Layer 3 of a small transformer language model trained on English Wikipedia (16 layers, counted from 0, width 96). Numbers have three digits each and are written without spaces.
A neuron's activation on a vector x is ReLU(weights . x), where the dot is the dot product.

Input weights of the MLP neurons that the questions are about. A number n stands for (n - 500) times 0.0015.
n6: 583456413475611316596544534425483717564320515437482482496456494604541405299452450331624355507471512730505547023518451382294397582181555479457481647346633547604358440641371543379354416259606483463426359711578375372277454468415585558570299583501607073602811681602634585393280435485389456263
n23: 587534382357605615566597596393358618564518565455413426433418363626542448645349575495571485514457633509471612307537654429479554478435482441320578644562574801425493561496424406554385303435518497434399613669512370462518570599459479474408558364447572403383565549639649556522505471494519569594
n51: 526569359618413537499569519428352472708420472648439527247542441624621417693576621376574307594408385272444420454509589255433520392485534434391646538374544601552484593417577727475476501600562519416635592519247411510448348510301254493542674596462311500409328368444525888728556794391503593579
n61: 326250673430396348720472413510558645551564415551223251497430424539472557548514159577450463462629661501525552453566588353525387537507427605556478567637425590429529367449457660468565556639672493482518708436573457454455332415540420389548624347354377583598723229641553476563444350473318355350
n67: 399611645501550538642406354590462512559503502395447617290418527574515457809563690427581391764497350635515464543323762423285530409577426573460312489400309633406350415598491457508430663611496474546329414535451345681592348525453457575387361374450443316589686316588525681613329533658471326574
n90: 585367457392553611529494720314613361664636430758598630424510493515661446537632552602555406523342669392559592494678534666381388417439417474385318527424380661402383480578398436439425486387577573408589404457464433456581297568693545219555553534648534557595571502579587533512447264437378423436
n96: 422513665537658501357385461268356475794455480539402336626521513551395621508462581457594505564238241494458536572443388404293494457604474435385457366515489303391382430524536375571305527468424472477554548417467421526628566232710360460665569550404396480577556557598728417506806474479435844407
n97: 323432415607708509544547520462534536591533522423415441576465335605569486383598658448507468450554468523405676576519498523367479640381257550361376481429417528656534506441518680565432592577471484592511655512428587569712630490561423544457535640463607503387406511290460586534432547434601603272
n102: 594673637627339556464386753489576585582676685309494240471473376419581487338656491561438514429518484306403494496444433505457393541432513588452602262642520377547628710376514493525424447528365435490417570569556497468349657545449427458518475399288353438251496460514521507509525544520448484522
n105: 602510396277563338577506640453563524448391532751641553565471478551372513357393442311422283753486511462698607615498516451640267320232459394561457574695459515439359558303635550535462477423501596509518672564320480615488565569600504505558652767618420284471438567480597789299316389505658552663
n106: 598615389207575592598814284665520490480661448365469490401272502538391626404503478594699402551494301631587578290468524542551555635500379486467267577398344348603411597490570542522543498531404436549527514720322487254402587555404286483393518405312521441656446694689614615521584449478266661323
n130: 482485449515512479624537566495362340611458529471441514419406588516232501397435376446677277451583548646631626413453326519586604314534494542413478534501704342551439706620565698348603517398544402764528383693410512559537388571570411503811420534697594327649251469594690525475460494450540519525
n154: 472820535502450624514340385360507396386477329505322448381495674622344445464621375495613373366457458613523574639409442448540322293501455594521372628437503569450714533490470498400306367588538669465645695438280141542364467608544249573464621540575315458464376452594623564439565368643719519566
n205: 662367870669506409499501535591443331498690495710616354548512597483284674454598704429484469626578554381656470535783562459389649498531685504210255406568314500520502237355490393446488418601430247491363389697624475381593517560426466677502641148491484646779645444439577366348389516285497370411
n242: 560396661343440666443536368671480453427715564536428334420337515455643452411512451415539502514426496452677583349489641693527535668354476492600420416498674564610485431403545593408423582545565673494432368518448268517615688567545571385344490685516508506584428329356309489556415405353436368459
n255: 393531466527511554571730464561644332667507828483626557352340523478237551681623482478518540606812495498685472398760617447423459444281497354404660766482623543433697480550359437534478446489734523340440318566475564398546625521333272557340376485464537478674416451387460506532519578541357448549
n277: 485710417465406445293574457583780590500697383104649498498526306309430339595665758154299618433447639622453628533395547701418432522368249624452395234496512435432528632281517229456530421361391531303534598403494379601673333524511466423547459650527526572478569600686525546622578318515598333117
n318: 495494417671458489589656658563677556506510530457448529691492588539613477284372487460424542444440587504285497468566474407374481332575524432520621729385760471460432392688599465377549597537527609352346426562578522483690520646439558397346309418556665387500646360388417563575533742457546449436
n321: 454573407477497604561590381674436556608728400382425266319418404355661483612533530499400284539412568495398508273492543605426498518558661474396451755503624484387487451430559590440262489426255387545518368564560455555648432496392417549555478393488545618556468553411482712510615409466410368464

Each question shows a token from some text and the vector x that enters the MLP there. A number n stands for (n - 500) times 0.0076.

" his": 563479580324507398363289532678538328352471657377460492529539596573202510559434587533432483423407749565663534316557515478612504785686573392574531467558430571374492561715440496397630400558632420695566645500551419426359674529553613568377484619489523389526560524626572523532676489427755730590
The three highest activations, in order: n23, n130, n154

"ages": 577442463480510537389457416489579570445634632617469634459571525491593482378393667495480675465339609530686451646327259547486583665671511458649612563348527563460532175621589585390613602412407600705615537667508452213301489254622549513347474556501531597708536678533507415477346462595454675543
The three highest activations, in order: n106, n6, n242

" was": 597445618538624460413411519493722466516467685341570501350692514505292610539591633511402564531436775221602329399322422364492429679612609354503484442464615667428593399514547573371580573656564431569577481447540496457366531473676643585571328644432417367739670563398550611661531505345649498551
The three highest activations, in order: n205, n6, n255

"at": 582456651513418341381398330546387599513359631621551460448585681348294622600440537659642716481416675704578543537383507513392477671547528406630554546319377778441429296654682407336690417359480468542551549591512632326400674308473526482435421573600555597533542408435548549416547368379755434581
Which neuron fires most, and how strongly? n205, at about 1.8

" with": 620421609447438285449379729609503644567562656355582420453676358517475586518490582561464620518490739518441435505241490519453550821693369343505471449408479513566370441623437642478438494543555436610578481545433645443328491369630566522481520619275444422652522472384374473462662503377671707662
Which neuron fires most, and how strongly? n102, at about 1.6

")": 702603351446443435544409341502647464537701665296398493376515470317539680735477474513409608305653674467504447587311569460495546631577613340453421589227521621499350580565415470346455503319415343717347468482428488528292503464415531536497477547519515574560529594422532437629772476353693576591
The neuron with the highest activation: n321

" and": 611371544275457377377376676365690540626494639423553432441579544495359489494530568608495675371390692523634459551239565483684411724645363529456541643298375523499469519704567682406556369617540523710648557547376544637297567492489539564436507426318431397567469646407462557543686504450608634549
Which neuron fires most, and how strongly? n106, at about 1.2

"order": 590557466410614382409454468408604507464573655747601583366646520377585590503396568460613745425536675558434387537223496567735402785650579340592486584301455628509573305708392425355564598393427392591496491576481607398403542429415467587238567636397622431628449482432508329543487472488559676675
The neuron with the highest activation: n255

"ed": 777471461565457269385240348509693454492598690334423521525624481576376587554384509574420732505359836497545367335233492578619583648739581405520689664465511499594455369557527363456573535553440503578464688570529580371351653405522497395418463683443603494599417460476560498477575480502506481568
The neuron with the highest activation: n318

" name": 535658436465457411269561469469661495471426647379495485427636584510562587502434617590322567244553648373475248451359465472268398706644533368477537521427534620476512602506510402507518513577514409684494482800282581418374456222503509732372606638368482421648534491477500333362510455647524641544
Which two neurons fire most, strongest first? n102, n6

" that": 485477479421591404338479437602602388437405741446516415477443437535379482602425641591582647469542677442530408414227499570701510756796435443457665501353541611563476393486333496404655362656521462711640548641446546575351718417590557698445444629406543444497487481619356412517559531558742503639
The neuron with the highest activation: n23

" of": 522504386449600385349362563542638506474602804549545446473609464530573568570442565535632677383446962474550435331261488523526598639673465472505518650420362537531438650600605539517486398653493480677558554547444695672352719385606555415411505608437490437446498479255372542466625544415488613537
The neuron with the highest activation: n97

"x": 550408358320528420457313431487375430339568646579233589364583473320589390410500525704518777366416719319475613519432506500468540633580394322660645607235390590418467438616576497469544425465358626515480594572531553492249462491476566359571551591570369599685510456641489524398381587374599655455
The neuron with the highest activation: n90

" par": 481546386473450345377494398518669521344560564557771515480720698539408505633473555581515460325359678265521538294434498525346511576412612355726548320380613680493590478432551438441562538522643534866558568634388462470390695320584547511472520507445601545649403425553539619289614555416561566561
The neuron with the highest activation: n242

"eng": 663371475380674350458398268651465373379341538700419458454732426374406515571521548587543748462511536562412428399423563501542336677684396342653625515457594487413564430586546490388543421232623643642458567390355633462269725669470562615475627648541538386709502541472464478539524418482713532611
Which neuron fires most, and how strongly? n105, at about 1.3

" For": 450651597467568234447659634461555510628343591607672498526598468378532613637466601628373553463426725399608401419428583416458638673641416383512502632472547513436479468647502342410430530596664496683434332486394712406457635387458650532647539559448782510404542470428337369505611466402638777673
The neuron with the highest activation: n255

"or": 611456542522471323395466416423547513540427610414592598421764611401539593623525463634567811379408648356545510478242613442390563676672612426580632475329396707343506433810528181467555624390558543504571458619558712561503681392531467456521485553568444608485327481384583314503579462322557518575
Which neuron fires most, and how strongly? n96, at about 1.1

"0": 684495374531755427403301566562373440544516515627230720432570480426509338525624482467599619500547698309525504647146515496223670650651461387562436661481320689429392495683474466424593318564388575562363472470450503545366569523593604549475591557353478404583420501555557420493519531378680476641
The neuron with the highest activation: n67

" became": 469474701503601344429409533643698514507557660357679497477700436531388523428625669615487535544448776134624287486269343276438506666530535338463472463515542671362595514543443557420562587574663485601540477461550639488340545529629619432458394630418519474632631517354535530601576501397561657572
The neuron with the highest activation: n102

"P": 618601430536521336373525552361536432400379384548559405468482511338601643466326562575662651309444786433684661711369480495379586633627451390641540578477555634531410427728546517375540523607534614496462314612386414533279507315272502604691469634446615667622437486576403456501646477318531428514
The neuron with the highest activation: n130

"ie": 443433551754547398270551484464634144543589562351333427469534370359553362624478680665447668324537665389484424545490593420603606538630555423616317435491410494417554563674655445530448346351574787558540619645441584263432553365588553596387483593539574426600494589309338651573748491453512595391
Which neuron fires most, and how strongly? n277, at about 1.5

" In": 435611403476624373562506440336696453548410657463768447290538279339454527663478526563432591591411785335526482413568511499469582534532559462631442753446428744514502562686483480532536466708487487536554468469458670465376570400473737591613757489431514611616514499442478612681684577440508628585
The three highest activations, in order: n255, n51, n23

"as": 564404617473536442449505346488474316498564609693383691491647486409368382448470580627585872439352611628531574599308542573386681696636738426555466613337471772442536456602673433368561490299521537583475516573483598387431316477421558461503606588551550642519542609299618514638615403508770644592
The neuron with the highest activation: n90

"9": 536481429459838409448401660654621245452582454506416491494591511455583353557524495517467759296648719385443687582225522413250520384516312402641579521390322499491464496654566484338677314452349403524643447361302637479307513487528573620595431483458477448434464627508366466530668620492651470566
The three highest activations, in order: n277, n97, n318